Layer 8 of a small transformer language model trained on English Wikipedia (12 layers, counted from 0, width 64).
A neuron's activation on a vector x is GELU(weights . x + bias), where the dot is the dot product.
The model reads these tokens: " J" "AS" " Ex" "ped" "ited" " Tr" "uck" "ing" " |" "\n" "|" " " "2" " |" " Matt" " T" "if" "ft" " |" " Richard" " Child" "ress" " Racing" " |" " Che" "v" "ro" "let" " |" " Sur" "face" " Sun"

The vector x that enters this layer's MLP at each token. A number n stands for (n - 500) times 0.0065.
0 " J": 415,527,447,22,570,387,584,618,599,683,512,356,708,299,518,515,613,337,755,436,691,504,256,449,644,552,180,254,673,430,464,692,456,538,517,343,448,548,180,609,513,339,575,599,687,323,496,549,503,511,347,690,576,667,599,292,335,652,496,531,509,383,622,672
1 "AS": 375,495,340,292,369,446,524,390,655,776,519,365,678,175,488,481,515,387,598,398,573,609,361,486,693,660,386,283,700,523,408,622,388,536,694,591,504,410,238,605,570,406,615,304,730,246,541,363,660,424,335,676,652,613,815,185,399,754,524,603,393,267,429,697
2 " Ex": 433,627,310,208,302,344,321,530,709,915,396,426,556,388,606,708,451,506,593,530,684,749,311,439,351,500,541,356,641,426,405,580,602,654,511,522,497,652,383,625,573,351,402,414,595,427,664,409,518,583,266,479,582,667,507,426,337,640,461,649,375,316,340,472
3 "ped": 509,422,284,358,514,222,417,457,633,726,273,376,392,373,629,766,351,491,740,542,489,449,205,431,431,455,483,375,589,540,457,740,695,606,652,389,358,603,137,403,415,409,579,661,707,450,553,567,488,529,350,385,641,523,614,686,546,691,503,651,280,349,635,629
4 "ited": 415,401,164,528,534,375,536,518,780,766,311,479,424,412,545,777,407,448,563,547,477,510,238,424,529,538,556,373,670,506,284,624,576,645,512,459,480,440,373,369,588,654,556,483,720,293,620,557,450,505,281,402,789,526,540,490,246,577,495,710,211,378,575,613
5 " Tr": 253,428,412,324,240,251,457,654,685,718,237,725,573,537,538,781,479,522,681,473,590,706,147,440,589,422,420,395,644,540,479,662,612,416,535,428,472,580,412,591,663,459,491,633,607,456,509,585,464,454,233,420,689,523,537,429,346,551,315,652,184,449,503,600
6 "uck": 344,304,145,535,417,238,554,401,758,729,294,458,450,483,357,650,322,518,664,458,534,536,221,489,624,538,482,352,601,516,364,512,556,630,555,368,410,554,281,407,666,518,431,620,702,493,641,568,506,520,238,419,654,499,662,403,539,824,433,768,430,355,503,709
7 "ing": 363,350,68,551,381,334,478,422,885,775,353,427,441,423,560,709,358,458,544,569,586,512,197,523,501,579,463,370,623,497,358,561,510,557,468,492,534,501,348,421,535,493,494,586,762,478,606,524,426,578,335,355,669,530,623,426,388,705,486,763,438,304,612,568
8 " |": 509,575,179,393,438,425,497,527,630,598,194,496,462,402,582,750,487,359,543,594,637,524,260,401,510,449,490,346,678,416,440,564,538,498,560,371,468,581,309,522,524,475,657,598,700,366,687,476,508,629,381,570,903,541,567,488,169,596,453,562,226,411,506,674
9 "\n": 606,401,223,431,491,549,543,582,623,610,249,452,551,380,548,725,502,413,532,574,658,513,350,372,517,423,503,278,754,303,418,560,456,376,512,481,462,568,288,535,624,440,570,600,749,423,607,576,605,596,418,598,915,489,503,365,111,574,489,569,243,371,507,581
10 "|": 537,681,215,420,441,531,410,564,703,494,266,425,419,310,527,714,543,444,557,628,650,446,291,473,640,357,465,278,663,324,323,501,451,501,511,344,497,610,401,615,490,430,610,598,680,418,607,476,512,546,405,573,952,598,608,553,211,599,445,665,297,386,404,528
11 " ": 416,489,547,461,407,477,632,537,484,447,207,424,606,268,490,591,612,513,608,689,771,497,279,327,557,497,449,341,527,387,320,549,501,475,598,356,475,751,491,688,391,576,580,612,672,455,497,511,575,536,413,553,940,637,502,386,95,398,502,675,340,215,448,522
12 "2": 489,367,551,543,329,445,446,616,567,340,413,393,494,240,591,757,546,285,599,767,678,673,368,330,667,451,483,318,582,392,332,749,354,453,627,279,503,614,628,501,351,515,600,444,774,397,318,434,633,426,377,568,812,672,803,545,245,533,580,693,280,303,413,435
13 " |": 403,555,323,289,393,489,469,594,671,297,352,473,275,458,567,680,610,414,524,606,653,459,289,536,570,447,479,302,689,428,488,659,456,530,427,298,422,652,506,585,419,420,527,688,622,350,519,363,496,432,516,565,950,812,616,458,247,776,521,664,355,405,317,495
14 " Matt": 384,644,318,320,527,497,621,511,632,444,329,476,732,352,537,471,443,523,669,439,747,467,423,365,357,433,286,144,584,305,415,544,543,433,687,230,227,680,481,542,628,531,418,765,646,546,514,580,524,426,354,561,624,661,701,373,203,746,550,672,609,355,362,686
15 " T": 403,220,509,170,428,484,446,627,687,577,335,527,658,358,606,543,536,339,546,424,753,478,344,368,480,347,203,347,597,544,546,531,502,518,538,309,541,678,329,805,616,484,419,606,708,492,538,594,478,618,252,628,693,509,706,528,332,502,396,632,494,358,404,519
16 "if": 482,326,430,234,351,455,540,490,703,646,366,365,383,420,523,485,698,393,643,600,720,703,532,434,427,387,613,450,349,447,393,568,587,402,453,502,145,599,333,560,521,622,430,444,551,377,522,420,564,701,412,453,760,593,822,183,449,497,576,762,495,117,476,734
17 "ft": 230,235,310,325,223,581,623,466,782,471,397,329,454,499,532,553,311,497,602,531,612,663,541,453,579,595,352,244,626,626,532,686,458,544,542,388,441,723,266,562,584,375,513,616,719,511,513,399,523,568,434,354,776,512,755,302,383,615,464,712,510,135,528,605
18 " |": 379,598,152,288,386,400,559,479,574,482,384,413,322,413,586,668,646,431,388,687,658,483,320,630,545,526,508,293,635,472,591,588,395,655,579,333,526,670,323,627,438,375,458,585,690,479,546,308,472,656,357,632,833,651,551,457,202,568,451,628,510,354,419,706
19 " Richard": 365,618,213,321,447,445,706,536,789,456,408,518,745,426,574,507,553,524,618,503,589,441,269,415,392,411,327,125,652,217,331,488,471,590,505,377,343,712,381,451,555,459,372,575,642,559,476,530,536,452,324,711,677,738,680,308,371,811,520,620,509,311,486,780
20 " Child": 350,368,341,333,272,415,463,675,773,598,235,437,711,531,514,466,624,622,472,384,640,546,220,434,469,357,352,227,636,375,325,581,422,692,678,407,616,766,346,423,620,513,533,519,575,435,549,573,662,526,130,626,607,699,625,402,347,646,556,600,579,220,503,624
21 "ress": 215,485,118,418,219,414,729,543,858,600,424,436,548,592,432,523,470,558,483,504,624,446,207,467,552,489,477,211,634,448,526,618,487,631,654,461,483,755,234,394,548,390,497,517,548,558,556,512,638,483,357,638,614,574,676,302,391,658,406,631,602,183,493,647
22 " Racing": 304,332,208,422,197,372,501,449,605,592,409,441,609,544,659,704,428,642,480,454,624,494,279,496,536,501,412,266,499,505,424,606,484,714,537,424,607,595,288,553,500,408,476,529,822,446,759,462,461,646,226,489,650,576,710,320,228,743,501,724,538,279,512,581
23 " |": 363,577,95,281,271,367,583,508,518,613,370,389,400,464,651,647,541,395,414,592,680,527,312,618,535,508,505,375,575,492,603,622,407,658,656,365,595,692,363,572,446,356,488,568,686,490,582,280,511,613,320,594,769,558,585,411,227,574,496,638,470,462,430,749
24 " Che": 660,474,376,354,274,410,650,626,499,478,314,498,672,477,627,600,432,211,651,481,542,682,374,483,570,382,413,300,662,297,425,642,491,459,375,496,438,719,338,655,460,502,304,409,660,555,463,668,596,358,62,529,698,522,818,474,365,657,393,729,431,412,569,638
25 "v": 350,390,335,382,189,660,477,444,760,632,414,540,667,408,526,536,510,285,770,496,604,600,479,390,553,356,305,387,694,393,475,590,466,437,206,476,380,805,303,570,613,480,502,582,603,339,594,489,444,357,363,445,739,746,629,357,631,683,644,475,402,208,434,650
26 "ro": 376,531,343,368,301,422,720,485,653,485,399,404,724,412,371,519,375,384,484,684,535,514,461,345,644,385,611,291,491,502,262,864,469,526,323,478,258,710,367,502,539,256,514,453,689,677,652,550,612,624,164,520,607,657,716,614,376,765,417,688,446,223,468,607
27 "let": 374,353,65,373,272,522,707,488,763,453,409,400,560,459,548,493,236,544,527,567,458,496,511,513,525,616,490,309,601,489,463,901,419,552,684,415,400,673,240,494,586,445,441,480,566,604,661,513,652,412,371,514,620,736,822,367,410,525,585,535,396,185,422,694
28 " |": 417,527,87,373,352,432,671,354,488,598,315,466,508,425,695,631,424,357,436,551,630,546,373,659,521,479,550,247,625,543,635,694,393,728,593,360,522,590,365,675,454,379,558,464,649,398,666,302,586,583,323,553,766,595,568,395,237,565,460,497,422,533,429,718
29 " Sur": 563,306,310,370,297,436,577,487,637,524,325,626,772,380,603,628,394,457,723,800,564,450,549,360,458,317,313,278,757,377,436,498,506,495,486,417,546,712,378,675,540,453,381,400,809,456,496,661,569,471,245,543,740,664,642,480,376,529,465,554,249,387,296,574
30 "face": 246,413,49,515,258,379,621,374,685,507,317,423,693,420,541,715,435,543,506,458,470,560,529,495,424,567,487,215,638,370,415,818,372,575,596,511,463,492,321,598,494,433,558,496,792,517,542,505,578,589,339,440,784,612,845,373,379,740,553,520,406,370,408,567
31 " Sun": 347,300,208,499,328,374,555,478,782,636,412,441,579,449,688,657,398,467,590,535,625,568,457,387,455,386,262,160,512,453,425,564,430,550,605,631,476,662,318,489,482,431,557,591,801,478,559,518,564,620,143,585,647,635,890,268,323,694,422,587,413,418,413,605

Each question shows the input weights of one neuron of the MLP. A number n stands for (n - 500) times 0.0028.

n159 (bias -0.197): 535,599,383,392,437,368,288,332,418,662,757,530,473,581,471,238,468,487,521,384,504,557,546,402,477,483,580,538,536,438,555,434,495,741,353,246,583,501,666,498,429,432,530,687,473,725,659,500,390,273,386,489,558,393,159,557,736,806,620,653,446,628,570,537
On which token does it fire most, and how strongly? 6 "uck", at about 1.9

n262 (bias -0.052): 558,495,404,379,453,456,536,531,663,355,518,608,596,383,471,468,511,586,533,587,452,468,559,600,428,436,509,438,447,550,375,448,384,491,590,458,446,547,484,485,485,530,468,591,555,463,450,482,502,525,478,410,455,396,523,559,572,460,519,439,445,537,593,479
It fires most on token 29 " Sur"

n140 (bias -0.247): 564,762,390,760,399,580,376,485,584,402,660,726,466,407,664,228,460,545,350,663,415,473,533,443,427,747,434,591,542,638,506,369,454,329,584,360,654,592,522,773,723,649,331,458,539,627,381,531,524,374,301,495,470,527,504,675,380,394,740,467,334,858,582,490
It fires most on token 29 " Sur"

n127 (bias -0.170): 333,485,540,255,631,585,393,400,613,271,109,455,471,510,403,459,400,715,481,395,411,457,410,396,437,534,432,530,389,616,269,338,522,463,447,486,755,818,307,433,401,490,475,371,130,341,501,521,411,744,350,538,359,239,683,518,891,467,656,349,357,644,698,522
On which token does it fire most, and how strongly? 20 " Child", at about 2.5

n243 (bias -0.209): 717,557,519,524,444,380,688,534,356,437,627,379,457,583,427,444,433,445,693,465,525,348,478,674,503,377,633,316,631,289,671,375,581,586,425,425,430,559,469,526,250,525,530,533,499,645,616,568,368,732,553,528,138,489,649,589,366,429,528,262,467,502,509,311
It fires most on token 24 " Che"

n346 (bias -0.261): 687,712,620,494,658,552,386,577,589,604,504,347,409,636,674,442,579,456,289,555,695,487,528,595,694,508,499,508,624,674,468,576,361,887,419,428,466,503,408,487,567,344,585,461,488,441,404,425,401,516,432,322,500,140,354,458,454,387,426,627,635,408,559,572
Its three highest activations, in order, are on tokens 18 " |", 23 " |", 28 " |"

n267 (bias -0.128): 625,186,572,685,622,404,451,271,290,632,625,415,505,412,600,493,716,637,610,300,270,443,713,577,452,379,625,428,453,421,414,417,484,496,262,662,563,554,484,516,440,588,551,488,639,623,243,456,520,522,375,536,437,567,632,744,300,496,487,409,700,412,522,501
It fires most on token 31 " Sun"

n299 (bias -0.200): 637,609,643,654,654,475,390,638,688,332,412,289,362,668,585,268,387,511,694,477,362,213,561,582,569,662,379,599,656,624,610,554,518,566,470,427,654,511,503,480,722,584,693,373,747,220,464,503,453,511,588,522,641,398,447,296,677,569,267,475,688,442,588,538
It fires most on token 17 "ft"

n220 (bias -0.238): 630,403,475,466,418,550,516,397,245,277,683,323,437,280,657,483,374,592,448,485,553,595,459,378,824,529,484,681,670,703,633,537,554,599,488,512,634,529,466,533,491,388,482,594,310,251,614,599,618,385,555,473,367,630,641,563,656,394,234,490,329,549,604,362
On which two tokens does it fire most, strongest first? 12 "2", 1 "AS"

n216 (bias -0.165): 412,449,492,443,488,496,522,578,386,557,574,373,554,499,541,542,349,687,331,489,564,345,504,598,489,453,571,508,363,490,512,606,598,473,436,624,355,483,486,541,503,438,484,517,565,474,523,730,353,452,656,547,416,528,423,609,413,590,373,571,572,638,483,540
It fires most on token 26 "ro"

n234 (bias -0.056): 653,602,478,556,618,488,487,619,414,396,709,547,483,412,351,525,566,553,443,625,417,361,704,590,466,455,399,416,340,479,420,664,425,189,587,339,427,446,556,418,252,491,381,524,480,492,402,462,546,482,450,453,373,448,508,436,229,494,357,244,554,426,531,607
On which two tokens does it fire most, strongest first? 14 " Matt", 12 "2"

n286 (bias -0.108): 414,370,676,551,566,513,403,656,539,384,327,588,629,462,509,541,689,501,310,279,516,367,445,413,302,526,439,439,543,305,584,461,552,673,723,702,308,507,576,455,498,506,332,759,431,572,534,565,508,660,364,271,389,467,272,500,528,512,616,481,690,652,727,595
On which two tokens does it fire most, strongest first? 20 " Child", 14 " Matt"

n308 (bias -0.182): 395,335,370,492,643,687,523,806,546,221,449,288,508,651,330,356,266,430,444,555,517,527,581,432,298,764,667,489,614,529,541,491,530,415,393,468,301,418,453,480,575,535,635,565,494,384,480,538,296,717,566,498,316,211,456,384,270,522,459,436,680,601,451,615
On which two tokens does it fire most, strongest first? 17 "ft", 14 " Matt"

n361 (bias -0.125): 564,568,261,408,443,592,474,694,512,321,437,607,574,440,606,520,423,613,405,527,556,363,536,484,405,657,349,563,629,625,572,337,663,455,420,530,639,463,516,672,514,395,417,507,524,705,545,713,549,476,680,340,489,398,545,589,673,368,356,574,449,437,420,555
It fires most on token 29 " Sur"

n157 (bias -0.167): 473,644,715,548,654,700,336,465,684,579,315,599,451,741,379,354,520,383,343,425,647,397,572,275,459,571,681,440,557,510,701,716,406,421,593,490,519,451,655,475,389,577,628,446,460,450,370,563,235,536,777,435,440,539,387,499,602,849,380,702,455,426,601,398
It fires most on token 13 " |"

n12 (bias -0.186): 603,194,526,644,519,374,615,673,492,501,586,606,572,663,647,592,526,485,490,395,566,726,485,511,585,503,621,657,240,592,676,239,372,500,500,677,758,464,447,419,413,424,588,373,360,534,662,473,645,647,340,499,571,557,496,551,498,597,708,616,812,299,549,494
Its three highest activations, in order, are on tokens 22 " Racing", 20 " Child", 16 "if"

n13 (bias -0.289): 551,386,502,418,521,390,560,658,568,428,612,434,534,605,579,413,364,535,504,570,563,529,560,360,410,447,703,625,456,638,728,534,526,384,533,620,386,602,249,594,471,556,412,739,723,589,631,385,596,557,481,579,395,367,477,539,615,368,386,360,424,582,364,653
On which token does it fire most, and how strongly? 27 "let", at about 1.8

n319 (bias -0.296): 445,682,494,483,478,376,640,522,741,428,369,416,439,648,683,172,668,535,550,659,374,502,506,656,502,640,394,641,515,526,437,523,400,543,549,507,514,729,590,583,576,716,759,325,605,407,592,525,379,732,556,381,578,430,375,498,522,482,461,680,680,651,406,477
On which token does it fire most, and how strongly? 18 " |", at about 1.7

n142 (bias -0.258): 504,508,387,493,796,369,398,326,443,236,350,610,719,631,449,455,357,649,512,466,557,372,428,470,691,425,413,539,513,635,564,499,677,519,640,603,329,498,536,608,596,456,452,407,414,521,449,657,312,504,680,372,582,451,504,757,513,603,287,450,555,469,338,608
Its three highest activations, in order, are on tokens 14 " Matt", 3 "ped", 6 "uck"

n378 (bias -0.184): 409,845,504,760,534,546,708,478,447,149,418,617,631,763,373,459,658,616,627,656,624,515,455,325,529,436,816,633,521,433,724,318,420,552,464,729,523,270,529,435,488,287,477,432,540,688,446,599,534,567,542,537,485,513,533,407,451,939,455,713,575,619,633,390
On which token does it fire most, and how strongly? 26 "ro", at about 1.8

n339 (bias -0.050): 535,610,229,596,512,498,296,563,363,748,557,424,372,532,442,498,637,365,354,410,364,413,470,589,305,470,539,588,340,630,601,260,428,339,533,536,523,336,260,463,488,376,435,387,583,486,280,427,527,551,443,409,407,243,467,448,299,493,528,536,510,572,450,548
On which token does it fire most, and how strongly? 23 " |", at about 2

n111 (bias -0.217): 573,425,454,575,464,557,464,774,344,537,421,396,444,640,909,262,88,389,600,731,492,825,474,386,521,597,656,414,533,627,825,373,386,459,690,410,479,538,734,394,425,518,524,640,218,452,488,535,352,593,583,346,516,498,525,442,224,382,370,514,555,643,383,499
On which token does it fire most, and how strongly? 28 " |", at about 2

n296 (bias -0.136): 439,502,510,558,323,366,649,732,576,436,394,492,257,351,620,332,519,506,554,761,308,607,682,308,455,441,503,319,501,610,450,363,518,409,271,551,267,405,807,384,316,205,580,282,420,199,866,458,440,707,716,334,616,322,420,556,584,546,384,412,548,415,504,372
Its three highest activations, in order, are on tokens 16 "if", 26 "ro", 13 " |"

n91 (bias -0.038): 499,419,543,437,458,512,502,478,439,562,621,655,354,756,523,623,488,511,624,485,320,466,348,465,359,407,608,525,557,482,526,413,720,345,430,492,517,614,462,313,681,458,418,621,456,689,556,529,356,286,640,627,555,473,367,534,539,528,781,244,432,421,348,487
Its three highest activations, in order, are on tokens 25 "v", 5 " Tr", 3 "ped"

n36 (bias -0.195): 616,579,368,315,608,538,440,544,241,804,631,625,283,735,489,639,567,569,482,515,567,419,576,550,621,515,538,468,361,455,379,497,405,571,459,629,618,474,286,389,553,404,406,581,575,794,561,657,437,752,535,581,514,536,262,496,517,431,535,426,417,645,461,524
On which two tokens does it fire most, strongest first? 23 " |", 18 " |"

n99 (bias -0.204): 557,428,271,496,305,564,304,525,609,466,510,632,334,605,413,449,567,630,644,564,395,415,631,449,486,499,559,437,517,563,341,627,474,487,406,458,623,430,467,531,365,579,504,420,509,419,496,497,578,612,503,474,518,529,378,581,544,475,357,412,609,491,635,536
On which token does it fire most, and how strongly? 7 "ing", at about 1.1

n123 (bias -0.076): 494,609,486,517,675,535,538,576,525,427,459,386,482,651,518,561,513,309,834,265,593,689,506,462,620,414,534,463,492,602,321,300,566,481,748,546,458,479,465,233,682,337,639,417,535,198,713,661,421,515,529,410,686,291,353,616,570,623,561,630,414,695,494,234
It fires most on token 4 "ited"

n68 (bias -0.271): 418,235,617,665,749,437,633,420,593,316,595,534,417,571,560,582,464,492,617,700,493,533,589,466,524,371,512,647,513,606,550,416,365,657,524,438,630,395,552,649,400,492,691,569,475,630,638,758,466,683,258,458,736,524,350,247,829,698,571,676,629,632,557,281
Its three highest activations, in order, are on tokens 6 "uck", 31 " Sun", 7 "ing"

n106 (bias -0.157): 331,588,431,468,609,396,599,583,351,544,573,588,314,719,778,580,458,488,577,569,480,359,518,399,519,403,320,588,490,463,637,481,517,370,396,681,433,625,634,726,417,545,310,407,412,660,618,524,696,575,539,620,551,421,551,493,502,499,562,338,341,857,434,402
It fires most on token 29 " Sur"

n217 (bias -0.229): 379,612,322,306,419,436,404,477,514,302,438,486,676,609,558,606,441,472,440,213,495,454,669,676,353,592,466,717,461,643,608,648,438,484,415,365,788,588,588,348,533,542,631,431,494,499,122,494,495,518,569,380,587,608,533,626,531,352,576,495,435,534,316,361
On which token does it fire most, and how strongly? 30 "face", at about 1.8

n273 (bias 0.004): 886,580,488,317,577,555,629,463,502,676,752,548,480,511,490,430,298,554,328,290,428,592,625,515,427,702,659,374,685,596,550,393,378,479,343,538,510,458,671,530,440,335,434,651,599,466,406,533,377,357,420,499,515,759,523,683,592,450,505,446,592,366,516,464
It fires most on token 2 " Ex"

n242 (bias -0.319): 593,428,404,568,547,413,486,550,376,569,522,482,387,499,488,510,331,405,583,366,475,577,434,677,495,449,602,431,504,511,389,658,453,454,417,674,699,498,399,477,518,368,398,581,508,733,546,397,365,615,521,565,434,399,358,434,441,510,711,232,557,661,599,591
On which token does it fire most, and how strongly? 28 " |", at about 1

n114 (bias -0.099): 648,330,461,593,625,679,559,398,576,375,352,559,577,734,439,192,443,594,552,530,606,353,318,474,435,530,623,497,727,531,525,447,463,593,380,530,567,521,476,355,528,557,632,377,485,656,558,405,557,475,523,485,553,306,489,683,390,512,556,519,729,446,524,429
On which token does it fire most, and how strongly? 21 "ress", at about 1.4

n83 (bias -0.188): 668,652,444,326,478,604,337,419,433,494,676,530,472,704,466,739,796,515,216,348,569,639,612,615,358,571,377,583,472,516,341,428,643,729,409,613,502,368,293,416,653,768,562,490,590,438,600,510,521,719,475,566,594,543,342,558,508,494,722,466,426,650,512,563
It fires most on token 2 " Ex"

n22 (bias -0.239): 659,715,414,602,515,445,446,721,432,461,550,749,613,676,743,370,596,502,560,438,269,652,717,681,576,404,601,291,450,494,507,529,517,480,423,537,647,346,488,574,568,576,229,446,577,614,597,587,522,252,448,533,377,512,518,336,530,594,501,455,606,258,467,485
It fires most on token 24 " Che"

n303 (bias -0.237): 453,645,386,570,610,739,554,444,351,529,639,577,558,626,443,485,546,700,581,543,577,371,222,487,705,589,428,583,445,528,479,378,370,460,606,537,651,548,288,320,479,590,562,638,418,467,418,590,366,255,673,289,431,465,433,488,550,684,601,436,371,389,507,635
It fires most on token 21 "ress"

n288 (bias -0.143): 558,454,723,304,364,367,394,601,719,181,481,707,644,702,563,587,509,566,709,262,524,564,489,467,569,871,577,414,442,501,462,416,528,404,410,615,454,512,584,534,180,381,547,483,294,185,585,638,622,481,872,483,586,606,248,641,238,404,407,436,565,576,545,473
Its three highest activations, in order, are on tokens 13 " |", 11 " ", 5 " Tr"

n275 (bias 0.039): 569,638,560,641,330,566,407,487,374,566,479,495,450,298,308,308,595,363,444,395,391,328,546,564,384,357,642,540,422,410,671,624,362,499,489,504,578,518,521,623,579,254,539,520,502,524,509,349,577,282,428,599,484,445,370,424,467,309,648,180,653,316,563,595
It fires most on token 28 " |"

n170 (bias -0.176): 495,612,615,528,572,697,449,579,692,500,566,618,349,560,494,393,295,546,400,625,424,841,424,450,544,607,460,586,326,604,495,460,499,676,484,373,484,476,567,359,342,471,716,536,450,417,508,445,417,844,375,543,748,303,656,568,456,229,432,422,315,741,438,414
It fires most on token 8 " |"

n30 (bias -0.063): 327,411,544,610,439,395,510,382,621,548,618,328,516,667,414,278,585,485,431,457,667,251,571,611,551,435,478,461,411,531,535,534,330,476,394,341,479,584,354,569,372,531,570,162,279,532,589,408,416,410,699,704,481,388,252,296,361,443,487,584,366,535,548,399
It fires most on token 21 "ress"